Layer 9 of a small transformer language model trained on English Wikipedia (16 layers, counted from 0, width 64).
Take only the direct path to the model's output, skipping the later layers: a vector added to the residual stream pushes a token's score in proportion to its dot product with that token's output vector.

Output vectors of the tokens that the questions are about. A number n stands for n times 0.007.
"ces": -149 -256 -89 210 -116 32 121 -100 168 221 37 -4 86 66 -113 -110 262 296 33 100 154 96 -314 210 -108 181 50 -95 -127 -230 48 -44 -375 81 17 -112 20 164 102 0 54 -146 109 68 -153 190 107 75 95 -69 186 233 195 0 -282 -35 4 -114 249 94 0 82 -86 -23
"int": -112 12 7 140 -59 69 17 37 58 -45 -142 102 -89 32 163 -73 28 -17 28 -59 -27 -104 -151 74 4 -81 -77 -118 -189 -87 60 34 -161 106 65 -25 239 -84 0 -46 104 -54 180 36 91 239 33 227 -32 61 201 -70 0 35 33 -229 66 0 -177 -86 10 -38 -91 50
"ober": -165 -181 61 107 -3 126 151 -134 81 151 -110 238 -10 10 90 -100 -8 -101 250 92 154 63 -269 128 -33 -47 -15 69 25 -171 33 -10 -118 159 -211 -319 26 -75 122 54 48 -151 312 -62 40 171 70 78 -254 -268 278 -101 155 146 -192 18 -33 -251 -59 49 145 -141 -66 257
"ational": -156 -194 -155 84 90 61 -4 -54 181 -50 -17 180 40 68 76 -106 176 72 83 110 22 71 -284 184 -56 -66 230 61 -235 -121 92 58 -236 54 112 70 146 -212 166 -26 75 -21 29 -31 112 214 -18 -21 -295 -112 214 -90 -8 135 15 -11 160 -234 -100 -111 57 25 116 144
" Y": -58 -62 -56 33 -62 22 41 -81 125 67 -70 -2 -92 6 95 -23 97 142 28 -2 109 3 -13 75 28 54 10 63 -104 -6 25 62 -32 65 38 -112 115 -46 59 -6 -47 -65 147 49 -28 160 2 99 -71 -30 -14 -44 2 5 -168 -113 3 51 -27 38 37 -63 -59 81
"ner": -10 -84 -54 8 41 33 124 -88 129 160 -162 62 -156 39 217 49 65 14 185 -4 60 -102 -243 114 -77 -235 -28 88 -141 -109 152 105 -98 238 -201 -206 -73 -191 30 10 41 -48 -20 -58 -137 312 -4 205 -120 -72 143 33 300 281 -379 -134 -20 -148 -26 4 90 -56 -76 220
"\"": 86 -91 240 -20 -153 11 56 68 111 35 -24 117 14 29 101 -181 123 184 -84 -60 134 124 -17 -9 -8 -9 151 93 -104 -96 -19 128 -191 -22 11 29 104 -154 42 -12 -16 -60 244 130 -114 186 10 199 -136 143 18 -157 41 250 -245 -96 17 54 -69 11 -127 134 -73 136
"ribut": 127 -35 -11 7 -3 122 162 -167 62 5 -88 196 -113 68 79 130 144 50 7 92 193 -27 -198 138 11 142 9 -51 50 -215 30 13 -189 188 106 -4 26 -137 61 114 136 -340 222 -39 76 101 115 -39 67 -182 229 -51 -36 193 -96 -114 -27 -141 -86 -172 18 12 -159 102
"yn": -96 -175 -61 -55 -118 73 106 -186 211 -8 -130 -73 -36 9 75 28 115 -52 214 -154 18 -10 -247 -4 78 -90 55 7 -120 134 149 74 -35 177 -79 -233 250 -29 83 -49 39 -220 0 159 -79 143 79 -22 -13 15 161 91 35 186 -62 -121 82 -107 -36 -108 69 45 24 -69
"ten": 225 -264 -52 226 90 11 60 -106 95 57 39 292 91 43 -33 29 20 108 108 -4 20 -332 -281 159 -175 -8 148 23 -160 -46 -24 -118 -174 219 116 -57 172 -169 32 96 -29 -255 302 -40 64 65 -4 420 -145 -31 63 40 163 54 -255 -74 116 -294 -25 -171 190 -65 -32 129
" \"": 12 27 32 -11 -112 -18 -12 -43 119 37 -15 10 -133 26 82 26 -2 114 108 103 239 15 16 111 115 -22 35 60 -6 -40 33 4 -227 28 -30 8 151 50 103 62 -40 -83 205 -4 -73 68 36 112 -83 -53 149 42 19 110 -138 67 -12 52 -8 -122 165 -6 3 -66
"d": -59 0 34 101 0 10 150 43 -16 16 -64 136 -19 -3 26 -13 115 224 24 -323 -56 -63 -105 0 114 -3 68 -118 -64 -127 0 20 -54 33 -38 -65 63 8 82 -18 -141 37 122 -14 -135 102 -147 215 3 -158 196 79 -64 132 -88 -127 -88 -123 195 -69 -8 72 78 -24
"mer": -12 -159 130 -66 -89 35 60 11 251 185 -48 122 -169 31 221 12 62 145 32 -159 72 -65 -210 85 -70 -63 -92 -147 -64 -153 131 22 -170 99 17 -43 -27 0 -23 9 24 -59 183 -13 -159 154 132 66 22 -193 262 168 253 -25 -255 -256 44 -123 -222 86 108 -171 30 73
"old": -85 -136 69 87 243 66 44 0 96 135 -92 125 -72 19 8 72 158 -106 10 -84 135 85 -213 -25 -2 200 124 20 -126 58 128 -29 35 130 65 -63 -20 -119 -12 93 -73 -13 191 71 -125 153 151 301 55 -43 221 8 -26 136 -207 -104 -99 -80 -42 -67 -48 -178 33 -10
"ak": -92 -97 114 113 0 37 99 0 108 115 -7 81 -75 14 109 -104 -27 126 68 -5 144 -60 -127 -7 6 13 156 0 -143 -168 122 -149 -125 120 165 -59 -34 33 -20 16 72 -108 52 125 90 -75 -13 146 -102 -13 74 72 6 79 -177 -39 99 -22 -108 99 50 -43 12 117
"ording": 207 -21 20 114 37 85 121 -189 208 97 -238 21 163 55 98 -385 -27 262 83 -120 104 192 -270 135 134 208 73 193 53 -78 70 86 -394 172 86 -214 195 -215 258 -197 287 -27 143 27 -26 31 81 83 -60 39 473 100 179 249 -135 -209 -178 -123 -162 -20 237 -37 -179 202
"ults": -20 -231 -64 92 169 38 238 -69 -98 224 146 117 132 66 114 -49 163 -66 147 -156 163 72 -311 47 204 146 98 64 -99 -181 50 51 -22 222 -19 30 84 -107 273 -24 161 -152 -60 153 -158 100 104 173 -84 67 325 118 89 213 -234 -265 -62 71 95 -190 52 26 -181 67
" ": -38 -40 -49 -4 11 -31 -4 35 -3 72 87 160 -59 -8 -30 -32 42 -2 14 11 121 -8 81 66 24 9 71 62 -106 9 0 88 -81 133 96 -70 20 -66 51 0 -74 -25 -26 13 -119 33 -57 31 123 81 -7 -108 18 31 -87 57 2 -79 71 -17 168 25 -30 -49
"cept": -46 -25 50 90 70 22 102 -60 128 23 -109 157 3 73 39 -206 82 201 38 49 -37 130 -323 132 92 -35 24 -11 4 -187 -93 -97 -163 145 142 -19 -94 -97 182 -36 -46 28 101 -57 -171 135 104 224 -7 -33 170 124 214 119 -88 -305 -57 22 -182 -202 152 23 46 151
"\".": 100 -120 200 4 -207 16 127 45 159 127 11 161 23 52 221 -185 125 167 -80 -11 108 164 -127 84 -28 78 286 34 -81 -89 -89 208 -228 9 -51 -114 30 -56 90 -41 -19 -181 255 144 -66 177 27 254 -154 -13 197 -201 102 276 -245 -74 52 57 -152 -50 -138 180 -63 172
"pisode": -218 -202 121 -45 131 78 37 -13 155 -72 -173 133 -176 36 178 -113 92 84 209 -63 275 20 -314 253 150 162 -63 158 -135 -107 -102 67 -128 198 48 -260 99 -35 16 133 0 -126 287 119 -167 -32 154 247 -30 -104 465 25 0 299 16 18 -58 -184 -114 17 -140 -91 -84 129
"ion": -30 -401 123 142 -213 32 45 47 -109 69 -55 126 35 11 61 -62 -25 153 40 37 36 58 -266 44 -67 0 138 19 -219 -39 85 61 -123 81 -31 -174 68 -6 138 42 130 21 16 -48 -51 135 -41 4 -71 -17 39 -83 28 21 -121 -30 71 14 -159 -342 92 28 -11 22
"by": -37 -322 110 -83 118 18 -27 -157 103 190 -74 -87 -6 33 194 35 144 269 52 -110 -60 -11 -241 68 45 -79 -154 -53 -192 -157 43 78 -29 87 -181 -232 38 29 112 -68 -29 -61 192 -92 -63 104 123 169 21 8 213 -58 10 151 -135 -107 77 -25 -37 -14 196 -209 -95 94
"oll": 9 -126 -7 -70 21 70 153 28 91 165 -112 59 -76 24 45 -187 142 -26 -28 -31 20 113 -287 -47 43 164 -10 -69 63 -124 2 -11 -92 95 37 -136 117 -187 136 81 26 -122 -21 31 -48 59 102 43 -79 2 132 14 -23 42 -306 -134 -144 -7 5 75 232 -25 -44 0
"ool": -114 -242 59 152 19 97 -3 -69 22 161 -72 51 10 1 185 -162 59 -4 -84 -66 128 -40 -295 13 65 6 133 57 -27 -170 25 -2 -22 85 -39 -140 120 -207 145 -33 100 -176 106 124 -120 40 205 235 -7 39 269 27 26 -31 -341 119 -97 -20 -135 -50 189 -43 -134 49
"fer": 23 -153 -114 151 -13 38 198 -109 200 55 65 139 39 38 4 -23 101 41 410 29 -16 -120 -203 128 -24 -67 24 -21 -79 -92 -55 -26 -120 53 122 -68 60 -181 78 -30 -49 -152 370 93 114 35 134 176 88 -61 25 127 56 10 -218 -286 156 -137 -37 -105 12 14 -31 -104
"elf": -79 -261 217 -4 -189 62 -60 -240 36 69 -114 51 25 28 257 -157 -76 16 153 -66 103 185 -218 -11 228 0 23 -64 5 19 169 -120 -176 168 -112 -48 54 33 175 -19 -25 -156 55 289 87 165 -30 221 -279 77 111 48 186 204 -421 -99 19 -231 -176 -55 50 -193 -13 276
"ch": 34 -90 58 32 23 -2 -68 -76 121 -4 -60 20 49 16 139 -146 124 164 205 75 -107 -7 -194 -4 13 0 199 -134 96 -126 44 -99 -218 219 24 -69 79 52 118 -14 -47 -125 144 -74 -122 63 67 187 -92 51 -15 19 180 27 -255 -39 -38 27 20 -46 53 -30 17 -78

Output weights of attention head 1. The head adds the sum of these rows, row i times number i of z. A number n stands for n times 0.0044.
o0: -56 -139 -268 110 -192 124 173 84 -71 169 -87 150 66 97 207 184 -281 24 199 -44 159 176 291 -85 -145 -83 -14 249 -184 327 -164 446 222 28 7 -104 -135 -105 -158 71 -75 12 -128 116 -243 -14 -161 -16 -14 -82 -134 3 91 411 -17 -122 -166 -234 -46 65 -225 -22 38 -65
o1: 99 -74 276 -26 75 -14 208 93 342 -167 65 -198 88 -5 216 -73 144 -150 34 54 95 -72 -24 174 97 243 -289 60 -48 95 -23 390 -32 -178 -49 -67 81 33 -15 -145 5 29 181 41 -266 -160 60 -247 130 224 2 304 -179 82 -41 -144 168 321 -63 57 -2 207 -283 -104
o2: -162 -89 -23 -332 19 74 -302 65 -12 25 -22 -121 -135 -11 -81 -151 -33 -87 -53 84 -9 99 98 165 42 -191 265 -14 16 259 -86 4 -268 107 -161 94 -163 -139 182 -32 58 -96 138 324 190 -280 -143 -56 -76 60 122 27 32 130 -111 118 12 222 -69 83 300 17 -240 -201
o3: 115 108 -315 -57 -274 6 -276 11 -240 -98 63 -47 147 41 117 -159 55 71 -108 91 42 331 -191 39 104 -99 148 84 -406 -131 -144 -201 -141 132 178 37 136 123 -64 295 -50 -89 25 -160 83 15 -317 -135 151 40 -26 158 -97 -205 40 -106 -133 26 15 48 -53 216 -83 278
o4: 5 125 161 4 -137 54 -117 42 -120 24 -192 -132 12 -18 94 0 105 114 262 -4 -174 -62 -99 -158 -145 246 -98 -163 213 -4 106 83 -275 -104 -82 -96 86 192 60 -78 -258 -138 5 15 139 -80 -23 -111 -22 -270 -93 -164 150 -33 -235 67 17 -64 241 -60 2 293 24 -276
o5: 193 -242 7 -245 -329 180 -73 -48 129 -17 -175 40 26 -25 20 190 -121 207 -92 -5 -16 -40 -267 134 141 49 -43 -120 325 146 -11 5 -72 322 -38 -263 118 -314 115 -131 -183 -18 -17 222 -28 204 -19 3 14 -45 33 -61 -37 -171 -35 116 286 -40 79 -196 -58 7 -24 268
o6: -134 407 -152 -210 -274 79 213 107 -174 9 -164 -41 -192 87 -98 182 50 98 -35 43 45 -4 118 -63 23 20 30 -69 -14 30 -65 -71 74 129 61 -207 270 -50 95 112 -79 -218 -97 40 77 104 306 -147 -24 168 -87 -71 119 -152 107 156 228 228 -249 102 76 58 -185 -25
o7: 161 -281 35 131 -209 56 57 55 -174 -147 -11 -37 -84 -304 -266 -52 86 128 -17 260 57 122 58 -107 33 248 225 85 -173 213 21 -44 -18 60 144 -115 -38 69 146 -330 -138 363 174 146 -146 -116 214 -7 90 -71 -44 -3 -146 -79 109 256 91 -58 -152 60 -63 -165 266 214
o8: 210 22 -52 107 35 56 -47 56 -151 -131 -84 -42 31 -114 -96 -71 -70 -103 -95 -161 -281 -168 108 233 248 -102 -119 -136 166 59 -184 22 122 70 264 85 116 -258 27 -169 -299 -67 273 -33 179 -70 22 17 133 18 -328 -227 -178 273 -70 -16 92 50 135 3 -224 -5 -19 -109
o9: -3 -15 39 -23 156 -2 -37 -46 -227 86 38 -292 -39 -66 322 112 89 167 -147 24 45 -109 -266 54 -19 97 170 31 -114 129 -40 247 153 -139 22 63 137 -212 -5 -248 -85 -146 -88 -89 139 229 77 261 141 -267 -130 -377 -163 141 -108 49 -278 213 -154 290 173 -71 -129 104
o10: 70 54 249 -75 98 -64 125 96 41 -106 183 95 -51 26 -111 78 -4 191 173 176 15 9 -31 169 -4 70 99 54 -62 25 -77 46 -83 -174 296 -58 112 -50 -43 239 -164 -58 101 168 -119 -27 -114 253 74 123 260 -106 -123 -63 232 217 -125 -252 288 175 -253 40 -28 -64
o11: -30 -52 -110 -123 -91 -41 -13 -101 134 -47 108 -99 52 -74 9 180 198 -95 294 180 -6 75 30 98 107 365 74 -72 322 24 -240 -175 -73 -42 -34 -37 267 -8 -2 -24 174 17 -364 -49 -16 -424 -136 -145 -83 53 -117 -100 -175 48 -120 -53 -174 29 38 -103 -11 -65 -2 119
o12: 352 96 -72 26 52 -39 110 -107 25 -48 -59 -281 105 110 -43 -24 432 -113 125 154 -172 472 87 -76 -208 -364 -54 3 -81 -171 -192 -46 51 61 -42 -138 -215 135 -3 -113 7 313 82 19 -112 168 28 -68 -28 34 102 -251 -236 113 -64 -138 -129 -48 -30 -88 127 124 29 -210
o13: 395 -36 23 127 -336 -194 -64 139 -143 -113 414 -48 -192 -1 -91 264 -147 -218 -40 -4 -106 -66 261 3 -56 207 -73 -62 -48 -1 170 144 41 -15 -183 149 -5 -121 -12 119 30 -262 66 16 -62 -95 77 188 -6 -135 53 239 71 -41 -104 77 22 231 -26 -141 159 214 -31 -55
o14: -134 -68 -34 287 20 -132 61 33 -142 137 -87 53 19 115 -317 -75 165 -67 100 -143 56 53 -194 -24 8 47 151 51 315 181 -88 136 0 -141 32 30 3 43 -38 -10 171 -186 -107 -56 120 213 165 -465 -148 284 21 166 -219 124 -70 190 29 -236 117 205 -126 242 -199 -160
o15: 97 -6 46 -161 -339 -177 0 195 198 218 -127 -26 -61 81 114 -85 27 -43 -121 -34 -146 -46 105 -49 -33 104 222 -38 242 -137 379 -81 227 90 128 12 -50 58 211 57 48 -11 -77 -133 -65 -292 -129 290 13 -92 60 -63 -260 239 197 -169 378 82 203 96 -3 3 -122 143
o16: -210 10 206 341 139 233 -333 -95 -72 141 -105 3 -182 72 -66 -35 -154 -172 -134 154 17 307 26 -109 -29 210 -129 32 94 -251 -86 60 126 13 13 -212 -142 -64 -96 105 -20 158 76 139 3 -15 112 88 66 -96 81 170 -133 -217 -150 -240 54 121 -64 300 95 -7 41 76
o17: 230 49 14 -219 84 -152 72 -108 -159 308 203 16 10 -14 -216 -86 -31 -130 -8 -134 -79 -210 -238 -12 73 142 -257 348 -33 40 -19 -221 83 311 -89 -40 76 28 -10 178 -2 295 -212 37 87 -193 -80 -208 123 -12 138 -158 152 53 -179 141 83 -98 -23 -8 59 -146 -88 -67
o18: 52 -25 89 174 70 196 149 274 -170 -7 -70 -205 16 -59 180 -71 178 -207 -6 -186 19 144 -67 72 223 -35 -58 -52 18 129 152 -159 63 50 -46 -3 100 256 -137 52 -37 100 -150 215 83 -16 -163 227 -305 119 -54 145 -50 192 75 305 -130 93 29 -11 7 -270 -66 132
o19: -279 121 -62 -39 -81 -187 -188 -100 -296 -278 18 98 81 60 224 53 -235 -282 198 -94 -108 -74 -334 -117 330 30 -121 -157 -27 81 -137 26 -112 16 -135 -14 -261 -17 -141 -66 67 -60 315 -88 -153 -85 231 126 -23 283 209 -193 -166 95 77 -24 34 -113 -128 -26 339 -79 102 170
o20: -39 176 196 21 -106 -17 -289 -64 226 -259 -13 -117 -80 62 31 302 170 185 199 -21 160 -168 205 -213 160 -61 -25 379 -235 51 -89 81 61 65 -169 -132 -12 7 -236 -78 -3 -91 4 29 123 -2 -266 -102 -154 -213 23 -5 -84 -66 16 -76 301 -118 47 71 5 -281 38 -10
o21: -348 25 -96 -99 68 23 -70 -37 219 132 218 -70 14 55 104 -187 253 -102 -8 -111 105 74 296 -26 -109 -123 3 -100 221 152 109 -30 71 206 5 -196 -19 -92 89 150 -75 217 246 -165 -16 -206 186 73 -95 -62 -208 59 -4 77 85 151 90 -170 -126 59 -41 -134 -96 71
o22: 38 -81 -17 -333 30 -68 194 39 157 -194 -31 -56 -288 -9 161 -44 -202 -204 114 -171 -65 334 -129 -161 116 85 34 123 44 -51 138 -159 113 -39 -177 142 4 -35 -123 19 -153 -4 109 -137 185 20 180 -124 -64 -131 102 278 -126 -277 -370 135 -449 -174 -169 -194 -311 70 41 71
o23: -213 -22 -271 -148 142 29 119 -7 -67 -209 320 -130 66 14 40 -84 -6 26 -116 20 -244 -13 28 -209 -10 66 106 160 56 28 -88 -23 117 38 -179 -185 -303 -175 87 -180 -53 250 -28 -6 -62 173 -63 83 -141 123 110 -6 51 -133 -203 246 -10 -20 220 108 -62 -55 -333 17
o24: 203 -121 -7 72 -46 -156 -145 -84 -242 220 -115 -47 -138 84 212 -173 0 -26 -234 -94 92 -39 259 105 -56 -73 -247 208 94 79 251 108 22 -190 185 179 94 76 -38 -184 179 111 139 127 90 -66 195 39 -118 36 62 -130 260 17 -199 73 21 26 171 -192 35 96 -52 427
o25: 11 214 -53 117 7 192 -30 -179 -64 241 63 -269 -121 43 -259 161 -84 130 -2 -251 -16 -93 -122 -87 -132 -30 -103 42 -19 225 -92 -56 -143 2 -202 24 -120 273 1 -92 163 -60 184 -91 -20 -72 -95 76 226 3 64 178 129 211 266 -121 -143 93 269 27 -215 -28 -58 389
o26: -248 -41 1 -28 -62 -7 170 -243 56 102 -37 51 -65 124 17 -139 -177 111 -340 -17 -269 146 -156 32 -33 136 -62 -67 -222 174 74 294 231 17 -95 -125 53 -228 -136 -12 70 -38 184 -16 -323 -134 -455 -73 -193 173 -176 -59 4 -465 356 40 0 81 127 13 23 2 154 -25
o27: 214 -107 -74 30 -32 129 114 -64 21 177 -1 -392 314 11 -56 0 -68 -146 257 -89 44 -93 20 132 -15 305 56 -66 -312 38 309 145 21 254 305 -204 -136 158 -114 25 257 -203 98 -49 142 -3 139 -71 -75 -87 228 -89 63 -259 104 -221 -114 -91 -190 113 -39 -179 -72 -160
o28: -285 246 8 -146 -56 101 73 -7 -42 -144 127 79 -22 76 -266 -151 54 133 17 198 -220 46 -44 -124 108 81 -313 44 -48 -213 -16 89 78 -21 162 84 162 -220 182 -211 150 -79 -118 -6 -66 5 -3 -255 -46 -290 206 -92 10 260 -26 -111 -127 131 -282 -100 -87 77 63 225
o29: -102 -221 99 -2 -167 -110 -70 -6 -130 -2 268 14 29 199 -77 -16 -150 129 -97 30 41 -68 -113 -90 -64 -129 -6 -254 60 -191 -160 301 50 -164 -151 258 297 256 -131 358 -5 410 188 18 164 -55 191 -121 -71 -45 22 -95 -62 -25 41 -131 160 -93 -81 -42 -38 -55 2 27
o30: 163 -97 -128 -29 65 192 -20 -335 154 -43 -231 101 318 -62 -170 119 163 -1 -80 46 -79 149 -130 -162 -55 -141 -53 -102 -132 -123 -68 -51 165 -366 32 -165 -137 -56 59 245 -174 -271 101 55 189 -230 89 -14 -11 -11 58 156 191 157 85 289 4 83 195 -76 168 -152 -342 168
o31: -207 -169 -76 5 197 -3 -43 230 -168 146 217 -60 219 -32 -187 27 33 419 -15 -26 193 26 -219 136 92 3 -75 -52 -12 -127 316 -112 269 46 -293 -128 -237 -145 -8 -121 -61 -20 64 -81 99 -156 -48 -132 236 0 -50 52 -10 -195 -133 -97 -187 -30 6 -263 174 100 38 -121

Each question shows a token from some text and the vector z that the head gathered there. A number n stands for n times 0.039.

"le": -37 -21 -39 42 64 25 -43 -35 32 -52 20 -2 -26 -23 30 26 -28 11 -88 21 -12 25 48 -23 84 -68 10 -3 -46 -13 -37 -11
Which three tokens does it push up most, strongest first? "ten", "ch", "fer"

" and": -71 -67 26 45 32 32 88 -11 -80 22 7 11 -27 27 -8 17 -77 32 -131 12 12 81 47 -7 24 45 73 -23 -3 -13 13 -6
Pushed up most: "ribut"

" |": -79 116 47 137 44 -41 -45 -2 -64 -44 68 63 -31 125 -25 14 -21 13 51 33 7 116 159 -81 87 -57 -71 -72 2 39 -57 -31
Pushed up most: " \""

"h": -16 45 14 97 36 55 -25 -53 -56 -37 -36 21 -20 29 50 25 49 7 -84 60 26 27 41 8 -25 -13 58 -9 -15 -85 53 27
Which of these tokens does it push down most? "\""

" M": 41 3 -61 42 39 30 52 -18 -50 -19 15 11 -22 5 48 -38 34 21 -116 71 29 64 -97 -6 28 -88 60 -21 46 -126 -35 -39
Pushed up most: " "

"&": 103 7 -27 15 8 -13 -12 37 106 29 19 -57 -24 136 0 -36 -19 49 -81 116 -37 101 -3 39 40 -52 67 -16 -41 -31 -111 0
Pushed up most: " "

" art": -5 -9 27 -54 61 -4 57 -14 -40 44 -1 69 89 140 -80 81 -55 -34 -175 128 -49 135 3 47 -41 -40 97 26 11 -90 -83 -22
Pushed up most: "ch"

"44": 19 92 -7 23 -59 48 -81 17 -102 35 16 -26 43 115 57 74 38 59 77 67 -30 56 -67 -64 47 -17 -76 -18 39 -102 -54 31
Pushed up most: "ults"

"-": -74 115 -58 36 9 -5 -160 -79 265 153 158 -177 -88 -85 -192 86 -99 205 -109 -81 -35 74 114 64 23 -101 109 83 51 81 151 -86
Pushed up most: "ten"

" both": 157 45 -72 22 34 137 -39 28 -53 21 -21 -233 59 23 83 -59 -20 -91 -47 92 25 68 -32 -46 37 39 -75 17 -65 1 -138 -9
Which of these tokens does it push down most? "oll"

" describ": 44 -269 78 99 33 95 109 -65 -106 110 -66 -93 -140 -150 -70 -36 -83 144 -213 5 -16 -31 104 73 0 96 -36 23 48 -115 9 18
Which of these tokens does it push down most? "\""

"A": -280 335 -117 -181 54 149 17 73 135 -117 -110 -14 -35 -92 -146 17 -105 2 121 -41 -51 33 -301 -127 83 -202 105 -30 -13 41 131 -69
Pushed up most: "by"

" p": -30 -20 -71 123 76 -25 -102 -35 40 -160 35 14 46 -38 18 102 12 -5 -174 48 -14 34 -8 -25 -9 -43 26 -72 -1 26 1 -60
Which of these tokens does it push down most? "ool"

"s": -96 62 -98 25 12 -16 -33 -80 -142 131 0 -182 4 103 233 -141 -146 -35 -94 -184 64 -209 -84 -26 -90 -32 -107 14 39 -25 -58 -22
Pushed up most: "ces"

" a": -49 49 -82 45 45 26 54 -32 60 53 -65 30 -7 24 20 -35 27 -38 -125 34 -69 3 17 -71 87 -15 -59 -2 -20 -62 23 38
Which two tokens does it push up most, strongest first? "ribut", "fer"

"art": -52 -1 -1 40 22 44 14 7 -62 119 17 52 43 90 -11 62 61 -8 -25 40 -84 61 0 -14 80 -73 -34 -78 37 -72 38 37
Pushed up most: "ool"

" one": 6 99 123 145 -7 204 -83 -123 -113 -43 -5 46 -23 34 -125 -29 -86 41 -41 58 109 -3 -62 6 6 -34 -28 14 -123 68 -69 -37
Pushed up most: "elf"

" V": -94 66 -21 34 23 -37 -12 -23 -34 -88 -12 47 -19 132 -71 -57 15 55 -39 30 67 75 28 -82 84 -1 28 -14 -14 13 33 -82
Which two tokens does it push up most, strongest first? " \"", "mer"

".": -17 67 41 65 51 54 -15 -46 -46 -68 -7 -21 46 -18 53 35 -13 15 -86 88 26 71 -16 -10 44 -33 -24 76 -23 -92 -34 -29
Which two tokens does it push up most, strongest first? "ording", "yn"

"es": -87 -143 2 -38 25 -58 -18 -47 -98 -9 75 38 79 105 -7 101 -103 -25 -120 92 -55 85 -5 -32 10 34 87 -41 23 -8 -32 -29
Pushed up most: "ch"

"ic": -21 -24 -81 3 97 27 -51 -68 79 -40 -42 7 2 0 38 27 -48 -5 -135 21 -5 23 75 -32 57 -12 -11 49 -48 -76 -43 6
Which of these tokens does it push down most? "pisode"

"f": -49 -30 -185 0 -35 137 -119 175 71 44 87 -16 27 100 169 -162 -126 141 -124 127 -118 -4 220 183 218 -64 107 -14 124 7 19 50
Pushed up most: "ool"

"w": -175 -207 -77 17 -40 51 -57 -6 57 -31 -106 4 -11 -100 -201 38 141 -123 -204 140 -66 118 -57 110 -40 114 -26 -150 -36 -179 5 0
Which two tokens does it push up most, strongest first? "cept", "ch"

" Col": -1 85 -8 4 35 104 -16 -22 -27 -6 -106 50 -125 133 82 -83 40 16 -95 4 -22 57 27 8 -70 -122 39 -43 -81 -78 66 39
Pushed up most: "ool"

" L": 58 23 -1 -56 46 -78 -73 87 -74 79 -163 -41 117 63 34 -29 -60 14 -16 -63 22 24 138 -8 63 -43 105 113 7 -88 17 21
Pushed up most: "ner"

" where": 20 -27 -11 0 97 71 84 18 -93 13 -34 9 20 -11 52 -33 60 -22 -98 102 -7 40 -47 -47 42 -84 29 -2 -25 -85 -8 0
Pushed up most: "ober"

"m": -103 160 -5 77 36 12 -8 27 -40 -41 57 66 -48 138 -45 56 -9 -10 26 31 18 145 63 -108 66 -22 -21 -95 11 43 29 -57
Pushed up most: " \""

" for": 223 -10 -15 116 -162 47 36 31 -38 -27 -42 -232 -65 -50 113 13 -104 -155 44 176 13 95 -17 -205 115 18 67 2 47 -24 -75 -158
Pushed up most: "int"

"st": -38 -26 72 58 49 67 83 13 -70 45 -8 -1 0 14 -85 25 -102 9 -86 33 -66 76 49 -29 -24 5 -18 14 -66 -58 -62 19
Pushed up most: "ch"

";": -57 140 -103 53 58 -49 -19 75 -23 79 -17 39 9 95 -49 -39 141 -18 0 18 91 169 -2 -18 168 -5 63 -7 -5 -85 -113 -105
Pushed up most: " Y"

"a": -117 -50 5 127 -25 -119 -29 -14 -104 80 8 -79 -48 207 -97 0 -33 58 -6 84 10 -19 25 -18 26 101 -10 14 -113 47 59 -41
Pushed up most: "ten"

"x": -67 -33 -66 106 -2 -140 -63 26 -134 37 17 -53 -33 144 -73 -51 -81 -56 -42 113 -32 29 -10 -154 7 152 4 -7 -46 22 58 9
Which of these tokens does it push down most? "oll"

" educ": 50 -6 -25 62 -1 82 58 -8 -20 -29 9 -54 -43 -51 10 44 -67 -60 -146 10 -20 40 27 -63 55 13 -32 15 41 -48 9 -73
Pushed up most: "ribut"

" to": 31 -3 -14 25 27 23 31 54 -67 8 -29 -18 7 -67 57 -69 54 -1 -80 83 24 52 -49 15 71 -93 16 -24 6 -101 -6 -12
Pushed up most: "ober"

"o": -111 9 38 18 -27 -63 -111 -2 -110 125 12 -3 -26 164 -62 40 68 27 62 66 -66 -14 -27 -77 58 21 6 -76 -107 -53 88 -51
Which two tokens does it push up most, strongest first? "ool", "ten"

"ound": 55 20 4 74 71 134 23 -31 -46 -25 -16 -123 -16 -37 12 -27 14 24 -118 82 32 9 29 -56 22 -55 -23 -10 51 5 1 -53
Pushed up most: "mer"

"uman": -50 -97 43 -14 -6 44 109 45 -104 9 26 17 -23 53 -61 51 -138 -20 -125 74 -19 124 66 -5 -60 49 69 -43 -2 13 -50 -31
Pushed up most: " \""

" first": 33 43 34 75 -6 73 -8 -75 -32 -35 -16 -35 -57 -7 -8 76 -23 -20 -147 87 44 71 2 -57 14 -48 -14 69 9 -50 -19 5
Pushed up most: "mer"

"et": -160 101 -41 -85 -14 -152 -114 113 -93 8 74 81 173 322 -147 163 123 -49 1 92 -117 54 -118 -328 114 36 0 100 48 106 -88 -151
Which of these tokens does it push down most? "ner"

"b": -102 -21 -96 45 72 39 -136 27 74 -64 -17 -34 -28 -88 -38 23 13 16 -3 -15 30 62 58 -97 81 -40 -108 84 -41 -75 -82 -67
Pushed up most: "elf"